Layer 13 of a small transformer language model trained on English Wikipedia (24 layers, counted from 0, width 96).
A neuron's activation on a vector x is SiLU(gate . x) times (in . x), where the dot is the dot product.

Input weights of the MLP neurons that the questions are about. A number n stands for (n - 500) times 0.0012.
n6 gate: 793 631 580 282 390 484 674 210 711 424 379 388 336 542 448 459 699 621 616 455 606 554 559 374 194 521 429 310 367 668 695 522 584 693 551 787 456 378 552 300 600 563 458 504 288 482 627 411 640 723 441 500 322 421 500 500 584 420 369 587 644 411 641 715 555 776 767 706 206 378 467 464 483 435 425 671 520 397 359 283 609 280 232 496 661 495 334 552 500 487 621 431 546 601 559 602
n13 gate: 556 537 352 249 476 465 446 699 585 533 424 554 512 500 572 388 556 589 561 220 425 730 340 463 651 692 297 423 504 544 694 601 508 531 492 466 467 599 711 615 661 699 205 551 508 437 304 334 429 462 516 281 654 571 484 552 363 569 287 322 479 929 580 500 556 588 435 508 374 553 873 618 492 434 446 419 224 252 445 695 560 427 464 357 597 350 550 534 609 548 343 457 532 532 677 586
n62 gate: 627 462 525 444 586 659 382 699 644 341 508 379 537 319 695 528 694 228 575 353 694 407 413 412 548 517 439 267 411 615 455 642 470 696 475 835 304 568 581 244 521 561 357 577 457 427 526 297 356 331 284 416 445 461 777 211 492 282 479 568 535 435 444 456 283 569 531 333 599 648 355 375 436 393 662 520 500 417 410 563 860 640 434 249 607 259 572 519 420 496 453 611 561 570 222 425
n125 gate: 828 561 459 476 296 410 528 723 483 443 588 461 500 649 539 414 341 508 455 441 455 610 421 755 437 289 500 429 595 596 571 675 519 659 371 616 550 363 462 647 394 542 456 315 325 616 577 250 529 194 379 622 500 589 198 529 574 403 674 557 381 496 651 377 264 614 544 496 571 396 645 465 362 511 608 557 511 444 376 391 493 671 437 538 583 682 358 350 522 393 433 643 393 478 249 679
n131 gate: 561 397 630 357 297 493 518 504 472 569 511 653 297 646 504 526 504 606 453 565 630 496 504 500 479 582 557 590 288 389 434 371 532 515 764 829 301 835 482 405 587 443 565 523 369 496 504 380 526 435 226 965 489 644 508 553 424 523 585 457 660 464 320 436 293 508 726 691 817 692 658 445 545 426 520 515 530 597 279 427 447 542 396 523 560 348 408 507 377 297 423 622 538 561 504 437
n171 gate: 572 518 454 415 627 582 646 460 578 641 580 609 521 479 456 255 668 257 616 634 584 362 453 405 454 599 346 400 684 766 359 455 522 670 805 633 496 600 651 395 587 548 517 608 476 284 447 560 508 796 567 426 345 332 218 496 596 351 538 552 210 334 305 525 367 327 373 530 414 429 591 407 583 594 522 471 467 457 385 759 783 241 521 859 713 523 548 723 360 348 270 672 513 593 696 447
n176 gate: 509 619 462 407 457 562 582 468 540 554 326 606 393 272 427 525 679 254 439 563 566 335 548 416 692 670 428 422 492 368 595 599 402 249 457 778 683 372 218 640 394 235 449 757 508 518 611 310 399 427 649 575 360 361 651 746 464 444 560 588 610 554 361 471 111 560 537 500 543 474 659 524 160 533 491 537 637 344 347 700 346 814 578 317 574 390 518 480 587 248 238 401 624 723 537 670
n184 gate: 477 617 313 306 456 441 496 647 702 567 452 857 439 421 334 571 813 235 584 771 94 405 601 569 519 385 183 481 393 426 588 555 568 436 622 482 762 500 553 664 473 418 556 598 368 436 577 570 577 311 457 487 492 336 355 496 591 316 469 334 491 325 595 474 255 245 603 725 513 508 900 351 607 408 622 441 462 500 345 351 496 544 469 513 659 677 622 434 635 166 409 618 609 661 350 589
n187 gate: 612 542 395 401 468 555 508 602 702 598 773 477 448 622 485 298 357 317 397 406 731 436 478 500 482 599 300 452 484 669 756 462 584 504 585 606 299 429 603 464 430 398 564 222 730 449 387 610 449 406 536 546 368 386 761 640 504 581 350 408 556 538 399 350 600 604 699 677 329 660 464 323 643 418 395 578 660 471 496 304 790 484 520 323 447 777 584 302 778 472 188 586 367 512 422 445
n188 gate: 328 381 416 697 458 300 436 674 471 166 441 480 413 633 354 557 376 708 390 386 362 590 409 497 453 464 529 485 545 479 676 449 438 449 402 482 605 486 736 268 482 516 469 596 497 456 402 412 620 367 604 489 577 587 394 583 520 233 349 450 526 482 642 565 387 562 448 674 292 399 428 570 596 503 518 463 395 514 657 470 472 637 440 432 373 687 359 507 696 493 570 581 828 451 455 534
n207 gate: 540 328 696 274 556 522 461 331 538 520 345 595 589 526 638 632 464 418 651 277 361 353 421 587 487 561 500 659 562 456 631 438 388 551 541 488 280 355 559 471 527 580 323 744 472 299 500 549 576 480 390 591 197 345 193 507 444 325 455 668 607 645 330 337 688 471 683 485 399 624 467 472 420 590 508 547 586 553 325 447 563 571 594 489 532 583 419 483 734 663 404 847 581 533 364 496
n225 gate: 780 281 492 573 470 644 727 272 684 653 605 589 551 743 532 422 623 247 556 455 467 404 524 263 390 522 480 355 487 644 449 438 611 483 394 624 535 670 448 433 591 631 492 317 460 301 689 513 347 487 202 700 382 367 440 626 528 615 351 500 446 768 575 467 601 778 677 673 594 768 616 536 674 357 324 586 574 642 518 343 386 415 398 327 779 468 408 345 775 682 585 492 420 691 464 447
n249 gate: 586 392 721 562 557 637 543 449 362 478 696 454 431 459 477 492 548 237 475 91 451 604 328 312 684 677 379 427 373 721 459 547 411 559 601 428 362 434 754 432 471 462 500 365 573 445 450 345 449 261 252 666 516 252 667 504 489 423 557 234 556 585 462 575 474 508 474 416 679 677 654 385 524 706 408 325 414 422 390 442 653 763 297 385 545 431 379 618 563 508 592 803 303 682 556 484
n6 in: 619 385 646 280 350 511 515 496 578 427 473 672 523 662 526 415 735 470 574 402 584 610 536 557 514 563 554 442 280 673 488 286 625 601 450 488 732 357 504 454 516 349 924 481 303 596 528 333 647 223 744 366 382 428 543 454 544 450 481 282 545 679 677 511 529 489 558 826 430 507 274 405 662 597 472 641 399 516 613 570 443 515 434 716 410 533 420 424 545 293 533 422 450 673 695 481
n13 in: 508 417 618 472 324 407 610 302 528 410 796 489 603 727 202 419 619 470 578 379 525 466 557 539 476 676 454 414 662 511 411 371 552 474 592 320 365 398 277 386 516 425 485 500 591 727 365 461 485 354 504 657 220 476 654 234 420 281 565 748 373 298 544 537 128 690 570 584 616 604 478 507 462 522 369 456 493 558 572 339 447 738 701 445 590 516 440 525 344 496 445 411 389 508 347 541
n62 in: 226 744 496 598 428 481 550 322 537 597 468 649 220 476 550 353 642 713 549 411 412 504 333 410 417 422 358 521 346 512 266 635 647 512 344 416 537 653 703 397 344 365 647 736 454 500 291 419 520 343 464 409 357 262 650 583 599 766 757 91 517 398 571 567 296 452 564 656 419 377 441 439 755 597 437 616 360 374 592 615 588 564 605 569 340 616 500 632 500 404 435 519 496 440 379 391
n125 in: 700 387 430 542 484 776 511 562 511 539 616 411 442 492 626 729 299 582 702 389 354 373 518 453 685 269 642 417 554 407 425 328 508 827 519 627 419 600 401 705 280 482 632 473 278 504 399 469 428 455 276 360 552 512 359 566 371 492 195 464 475 315 528 611 601 554 571 760 201 562 580 444 466 391 500 410 474 421 480 493 597 711 555 583 541 575 229 548 470 745 533 414 601 621 278 545
n131 in: 599 346 370 689 474 612 328 362 614 315 452 454 481 459 337 583 424 315 564 744 181 471 507 521 573 378 552 524 537 526 466 426 301 376 418 309 608 561 391 611 653 566 570 577 666 776 469 534 434 307 290 393 443 655 575 426 592 668 631 485 249 465 430 518 480 348 536 671 526 507 653 256 332 514 229 640 453 538 406 475 300 691 590 473 523 608 485 307 532 411 376 611 608 347 476 590
n171 in: 526 223 634 201 496 673 632 440 462 698 440 581 431 549 515 500 605 688 707 371 500 166 613 549 435 417 318 396 676 524 520 521 445 552 492 440 411 400 340 609 604 519 452 388 573 348 525 672 714 440 460 467 289 436 504 226 546 614 651 617 248 448 521 568 645 439 517 371 611 561 138 268 301 512 551 437 772 327 368 457 561 512 623 343 401 213 454 542 539 318 589 390 557 276 496 453
n176 in: 518 448 675 519 286 382 564 447 364 440 620 679 203 529 568 419 289 528 866 562 606 384 671 680 463 304 469 549 314 563 352 456 426 823 504 368 317 224 543 541 534 743 454 484 484 234 369 538 721 540 376 543 581 404 470 201 575 639 458 332 648 451 618 635 568 438 478 667 276 493 496 313 516 415 740 379 670 551 561 536 550 387 462 807 340 375 513 701 614 538 488 548 592 731 671 464
n184 in: 361 821 466 500 454 557 403 660 414 485 667 780 210 584 628 447 342 468 786 549 546 321 434 606 605 496 453 388 670 701 466 407 425 361 424 16 452 392 401 687 526 508 487 644 627 574 526 398 582 358 662 478 811 246 415 554 516 344 643 340 469 416 303 459 323 579 500 579 547 478 492 576 512 504 688 403 239 291 562 700 642 466 602 346 627 442 308 472 516 483 143 597 534 424 514 476
n187 in: 492 459 267 464 405 635 253 408 761 486 775 217 318 739 496 645 589 303 262 441 256 629 603 555 688 488 637 487 578 607 580 504 608 601 508 234 385 394 392 378 590 496 646 383 466 694 459 592 446 588 488 390 481 492 656 586 425 548 412 651 568 651 392 539 504 500 645 658 468 542 613 345 636 266 455 546 481 500 562 296 441 424 696 460 332 288 249 496 681 480 553 492 401 508 795 396
n188 in: 504 559 500 574 312 514 456 463 589 136 493 473 468 340 392 418 424 339 399 616 726 335 556 718 497 775 553 641 437 585 321 556 433 362 362 400 541 463 440 479 373 613 440 552 483 445 290 457 410 327 507 420 538 259 364 482 460 422 479 558 500 275 359 538 362 525 428 744 468 519 444 507 649 466 526 486 483 428 708 635 440 667 343 569 380 633 180 357 572 443 524 527 620 496 408 527
n207 in: 516 570 500 582 451 635 453 532 528 547 291 489 594 458 579 460 351 388 630 460 632 400 323 560 366 508 767 444 267 358 322 480 469 441 575 229 317 639 366 400 473 482 478 452 411 590 508 470 507 249 530 485 551 665 580 336 159 508 406 454 596 591 437 478 492 660 585 407 553 325 427 400 802 649 414 525 653 489 547 239 268 632 686 642 594 621 477 655 569 264 579 572 552 436 686 515
n225 in: 673 612 463 459 446 291 648 663 342 605 471 706 488 350 725 556 438 376 559 342 468 632 400 504 656 475 446 567 443 446 739 329 357 666 413 448 578 333 602 446 526 477 471 520 614 647 426 433 439 408 245 594 508 713 659 529 366 508 717 110 638 491 309 573 567 744 522 608 257 438 838 666 419 536 461 584 548 251 478 326 533 429 731 547 734 300 263 379 621 624 425 244 546 596 469 520
n249 in: 474 504 408 602 613 644 627 593 381 359 572 504 440 666 615 430 634 593 533 419 650 627 537 189 583 443 414 328 306 456 694 711 760 425 291 483 304 583 628 480 793 523 372 468 576 563 333 772 634 398 564 426 558 563 573 540 260 359 343 471 294 785 496 264 596 376 578 416 674 331 598 420 543 644 659 426 399 386 563 504 472 561 468 480 730 526 588 644 675 191 569 531 332 516 548 375

Each question shows a token from some text and the vector x that enters the MLP there. A number n stands for (n - 500) times 0.0094.

"ect": 532 560 336 516 475 427 540 620 439 402 526 445 577 410 370 648 413 524 496 418 435 497 698 394 550 477 543 603 547 586 533 696 363 595 636 370 721 375 390 432 337 261 475 537 723 457 477 621 688 379 465 366 531 593 448 428 596 411 496 358 617 481 594 409 562 662 522 507 554 308 513 452 683 459 543 475 266 556 383 504 248 643 615 442 420 433 480 611 366 466 457 395 526 538 343 390
The three highest activations, in order: n184, n188, n125

"),": 255 423 554 457 481 584 419 538 534 532 482 370 362 479 553 685 567 578 525 440 484 753 486 516 663 546 751 369 307 377 352 409 456 502 416 281 405 470 548 361 323 397 331 598 573 560 472 454 562 427 576 347 724 642 673 553 515 463 551 593 480 392 537 754 483 534 406 455 359 601 575 482 602 265 508 457 552 494 418 400 543 535 518 485 563 490 361 336 494 639 459 474 501 400 512 360
The most active neuron and its activation: n188, at about 1

"ip": 346 699 656 648 504 705 479 459 390 463 483 375 486 385 488 305 508 443 543 601 449 670 557 475 474 348 376 408 482 491 316 385 346 366 469 378 701 491 335 450 483 510 560 419 384 614 718 527 495 448 468 324 677 507 488 414 436 478 483 513 463 495 468 374 616 536 585 527 518 208 426 410 516 529 511 668 411 506 496 434 367 583 577 705 469 539 690 390 301 461 501 434 728 525 418 567
Which two neurons fire most, strongest first? n184, n171

" L": 436 472 614 539 493 505 453 333 332 419 327 526 479 373 607 403 295 404 506 395 544 558 642 575 361 402 566 567 436 366 620 642 468 492 519 445 539 457 87 587 524 272 390 545 474 433 451 622 434 360 411 445 610 466 420 524 411 606 402 576 423 368 485 533 442 510 319 401 344 811 398 432 516 421 470 615 357 600 526 357 442 473 630 529 617 524 607 573 513 581 613 417 530 386 466 403
Which of these neurons fires most? n207

" by": 533 509 588 698 384 460 517 519 629 475 367 263 332 530 532 653 450 542 439 391 624 558 490 594 702 446 811 347 541 588 471 555 546 490 360 514 473 578 558 476 527 442 697 540 616 508 397 506 583 600 624 526 594 468 604 572 514 416 576 684 555 356 569 538 581 565 479 500 460 333 780 448 452 497 414 613 495 568 338 285 480 563 683 427 305 435 437 459 499 610 491 566 703 641 583 359
Which two neurons fire most, strongest first? n171, n188

"ue": 421 640 312 517 364 489 581 409 445 639 444 503 554 538 379 239 400 481 527 423 437 611 511 515 465 492 402 686 388 558 459 488 476 423 275 539 320 517 485 583 325 499 537 514 605 575 540 341 499 478 539 486 688 581 677 659 582 547 517 534 428 371 587 486 359 448 586 315 415 362 327 576 516 691 572 280 549 821 608 606 553 366 497 433 303 549 630 449 461 474 494 574 636 446 521 586
The most active neuron and its activation: n171, at about 0.45

"s": 321 391 512 490 303 532 456 543 574 517 343 341 635 538 461 292 445 465 356 374 499 663 580 442 602 262 510 532 494 460 587 642 311 507 468 499 562 550 501 452 462 362 459 485 713 651 463 551 533 575 467 576 634 459 392 642 514 480 455 489 419 444 529 268 349 663 271 590 531 450 590 407 683 432 622 358 407 513 581 599 440 553 454 507 385 377 642 782 330 623 581 435 532 401 505 468
Which of these neurons fires most? n171

" since": 541 447 672 630 508 473 563 525 758 330 374 283 441 485 548 495 426 437 380 452 475 508 473 335 698 412 692 429 445 444 245 500 628 696 311 428 371 468 538 554 547 630 561 445 644 445 421 431 550 525 536 677 601 562 550 559 670 478 527 524 389 478 566 597 655 563 367 576 323 427 638 461 548 484 420 560 531 529 432 382 402 537 669 408 540 295 475 511 500 692 412 412 710 508 654 431
The most active neuron and its activation: n225, at about 3.8

"u": 460 459 386 661 581 669 582 478 379 452 614 418 577 702 446 317 442 495 558 353 616 413 499 380 728 474 380 555 450 370 506 544 448 414 568 495 473 392 517 917 593 521 568 516 632 513 489 467 513 552 574 641 466 588 587 603 488 401 629 474 444 350 535 440 377 529 481 419 443 644 720 654 456 496 580 459 274 475 506 554 494 737 539 355 501 587 470 627 454 482 683 549 549 330 436 364
The most active neuron and its activation: n249, at about 8.1

"P": 449 462 572 678 493 547 376 423 515 503 333 424 317 436 522 500 565 430 463 405 297 629 460 644 586 595 396 666 460 596 435 504 435 521 578 352 475 469 336 468 587 346 686 451 545 540 345 630 538 633 447 499 505 550 460 680 417 562 435 490 414 419 557 576 566 484 451 557 407 802 463 472 530 379 374 504 415 560 640 173 459 448 577 650 497 454 410 490 293 632 632 604 501 213 496 382
Which of these neurons fires most? n184

"a": 312 458 376 528 567 322 430 452 406 498 439 555 438 480 458 420 315 827 569 507 527 470 533 493 510 323 592 553 597 468 408 451 578 470 548 321 327 420 567 450 434 448 420 483 535 663 601 468 402 473 431 531 497 456 556 390 617 407 397 462 568 461 556 464 538 442 384 376 425 203 510 555 443 604 488 394 351 525 884 431 619 537 492 438 442 605 360 712 614 476 519 386 656 283 434 464
The three highest activations, in order: n188, n6, n187

" in": 472 346 560 629 453 583 550 395 626 346 435 317 428 507 377 504 252 550 366 369 420 515 573 446 616 429 589 358 502 384 391 626 400 658 397 405 471 569 643 430 572 622 655 428 594 363 464 475 503 480 660 615 581 441 571 632 500 462 580 592 453 472 618 469 538 536 379 447 325 205 613 537 537 596 409 573 596 514 280 218 552 491 701 569 499 446 474 521 621 567 573 339 649 469 601 511
Which of these neurons fires most? n184

"io": 460 371 614 617 464 438 630 453 321 581 400 467 151 512 519 462 395 500 485 521 565 592 680 479 528 614 420 803 680 415 357 467 574 347 334 488 452 502 648 695 664 523 398 632 578 730 557 489 549 663 504 528 568 586 530 570 423 450 521 398 579 454 600 569 480 492 596 383 475 342 426 573 545 594 460 566 477 582 593 558 481 550 427 522 516 696 499 444 629 559 596 432 745 404 445 315
The most active neuron and its activation: n188, at about 2.2

"0": 390 529 359 491 507 635 534 565 480 625 323 549 472 711 529 493 558 404 468 497 530 580 445 584 642 657 457 485 525 426 484 613 486 673 482 416 435 462 459 654 710 379 516 627 604 455 550 581 575 496 528 624 439 607 446 507 467 525 581 415 439 476 449 634 872 633 502 511 502 490 326 542 444 544 530 686 693 619 349 288 567 419 678 749 440 351 560 651 395 531 421 467 335 304 514 524
Which two neurons fire most, strongest first? n171, n207

"sp": 413 608 573 580 392 635 478 549 681 481 264 423 490 356 438 391 616 552 495 616 432 493 660 460 475 315 545 486 366 296 381 438 360 444 450 470 499 657 311 585 589 523 360 606 547 502 766 492 316 555 368 475 478 531 466 553 510 748 486 467 571 399 560 600 416 376 469 407 474 508 498 447 550 600 442 384 563 482 474 341 342 505 551 509 343 262 394 533 435 768 404 574 540 313 526 389
The most active neuron and its activation: n131, at about 1.5

" Ad": 365 448 554 610 442 639 440 464 341 317 397 496 579 540 572 380 482 430 433 435 588 432 718 613 284 400 668 514 666 393 199 516 514 504 516 538 460 524 537 350 549 550 396 496 579 559 568 355 537 587 513 570 542 481 520 411 496 522 385 494 404 343 624 327 360 513 494 480 293 687 513 390 503 584 545 422 464 734 694 160 449 550 638 486 338 390 492 455 454 607 496 384 464 517 510 525
Which of these neurons fires most? n188

"5": 435 570 495 469 441 581 592 452 405 623 386 485 514 488 546 487 451 512 506 394 535 511 661 514 692 346 443 442 515 344 612 389 390 637 718 430 427 481 589 571 712 416 393 607 558 398 592 388 609 541 460 560 451 546 433 608 541 605 583 448 360 491 472 623 530 605 466 263 486 309 425 576 467 529 424 654 344 680 521 388 342 403 562 540 721 359 613 765 341 489 337 451 505 309 487 280
Which of these neurons fires most? n171

" the": 392 519 695 661 557 445 568 590 640 268 403 383 410 626 511 583 515 518 535 515 599 454 497 555 827 499 587 481 610 348 532 449 459 578 397 477 479 484 510 433 539 487 575 547 493 510 560 498 451 473 455 606 705 534 526 484 525 571 511 509 426 500 379 703 432 429 628 513 300 625 647 633 559 348 658 546 538 574 211 483 333 447 648 438 299 402 419 507 481 583 429 358 708 469 748 605
The most active neuron and its activation: n176, at about 2.2

" g": 485 537 530 623 509 532 459 442 358 293 522 496 458 456 647 495 357 551 527 472 673 483 626 557 645 439 646 540 483 347 405 450 483 571 347 380 417 775 414 528 555 358 478 516 463 523 435 635 610 588 580 332 602 481 545 502 390 630 373 424 454 506 585 364 506 372 482 686 548 625 703 618 762 636 447 658 583 570 301 425 381 613 582 614 311 579 412 656 328 566 568 550 460 373 603 446
Which of these neurons fires most? n131

"qu": 567 574 640 585 589 661 489 515 456 591 311 540 560 452 412 378 366 499 562 494 567 647 499 354 532 287 517 342 464 464 495 508 359 601 445 437 480 646 476 749 798 551 590 620 552 715 484 218 586 650 422 515 559 522 503 441 527 506 508 562 466 631 601 535 384 462 564 599 610 539 540 579 483 694 589 437 548 431 515 403 358 686 615 430 369 341 441 632 381 586 590 465 470 251 518 417
The most active neuron and its activation: n131, at about 1.4

"aus": 481 471 354 549 424 344 567 281 340 791 602 403 395 568 465 345 481 438 471 519 423 394 617 500 547 547 675 424 354 360 387 507 578 481 349 495 575 348 541 559 513 363 333 315 554 667 544 625 368 512 361 436 542 494 443 505 451 665 448 493 484 414 555 500 548 455 497 455 514 405 437 579 551 461 481 289 600 399 467 305 515 604 361 632 221 409 664 409 535 501 688 405 599 464 330 577
Which of these neurons fires most? n184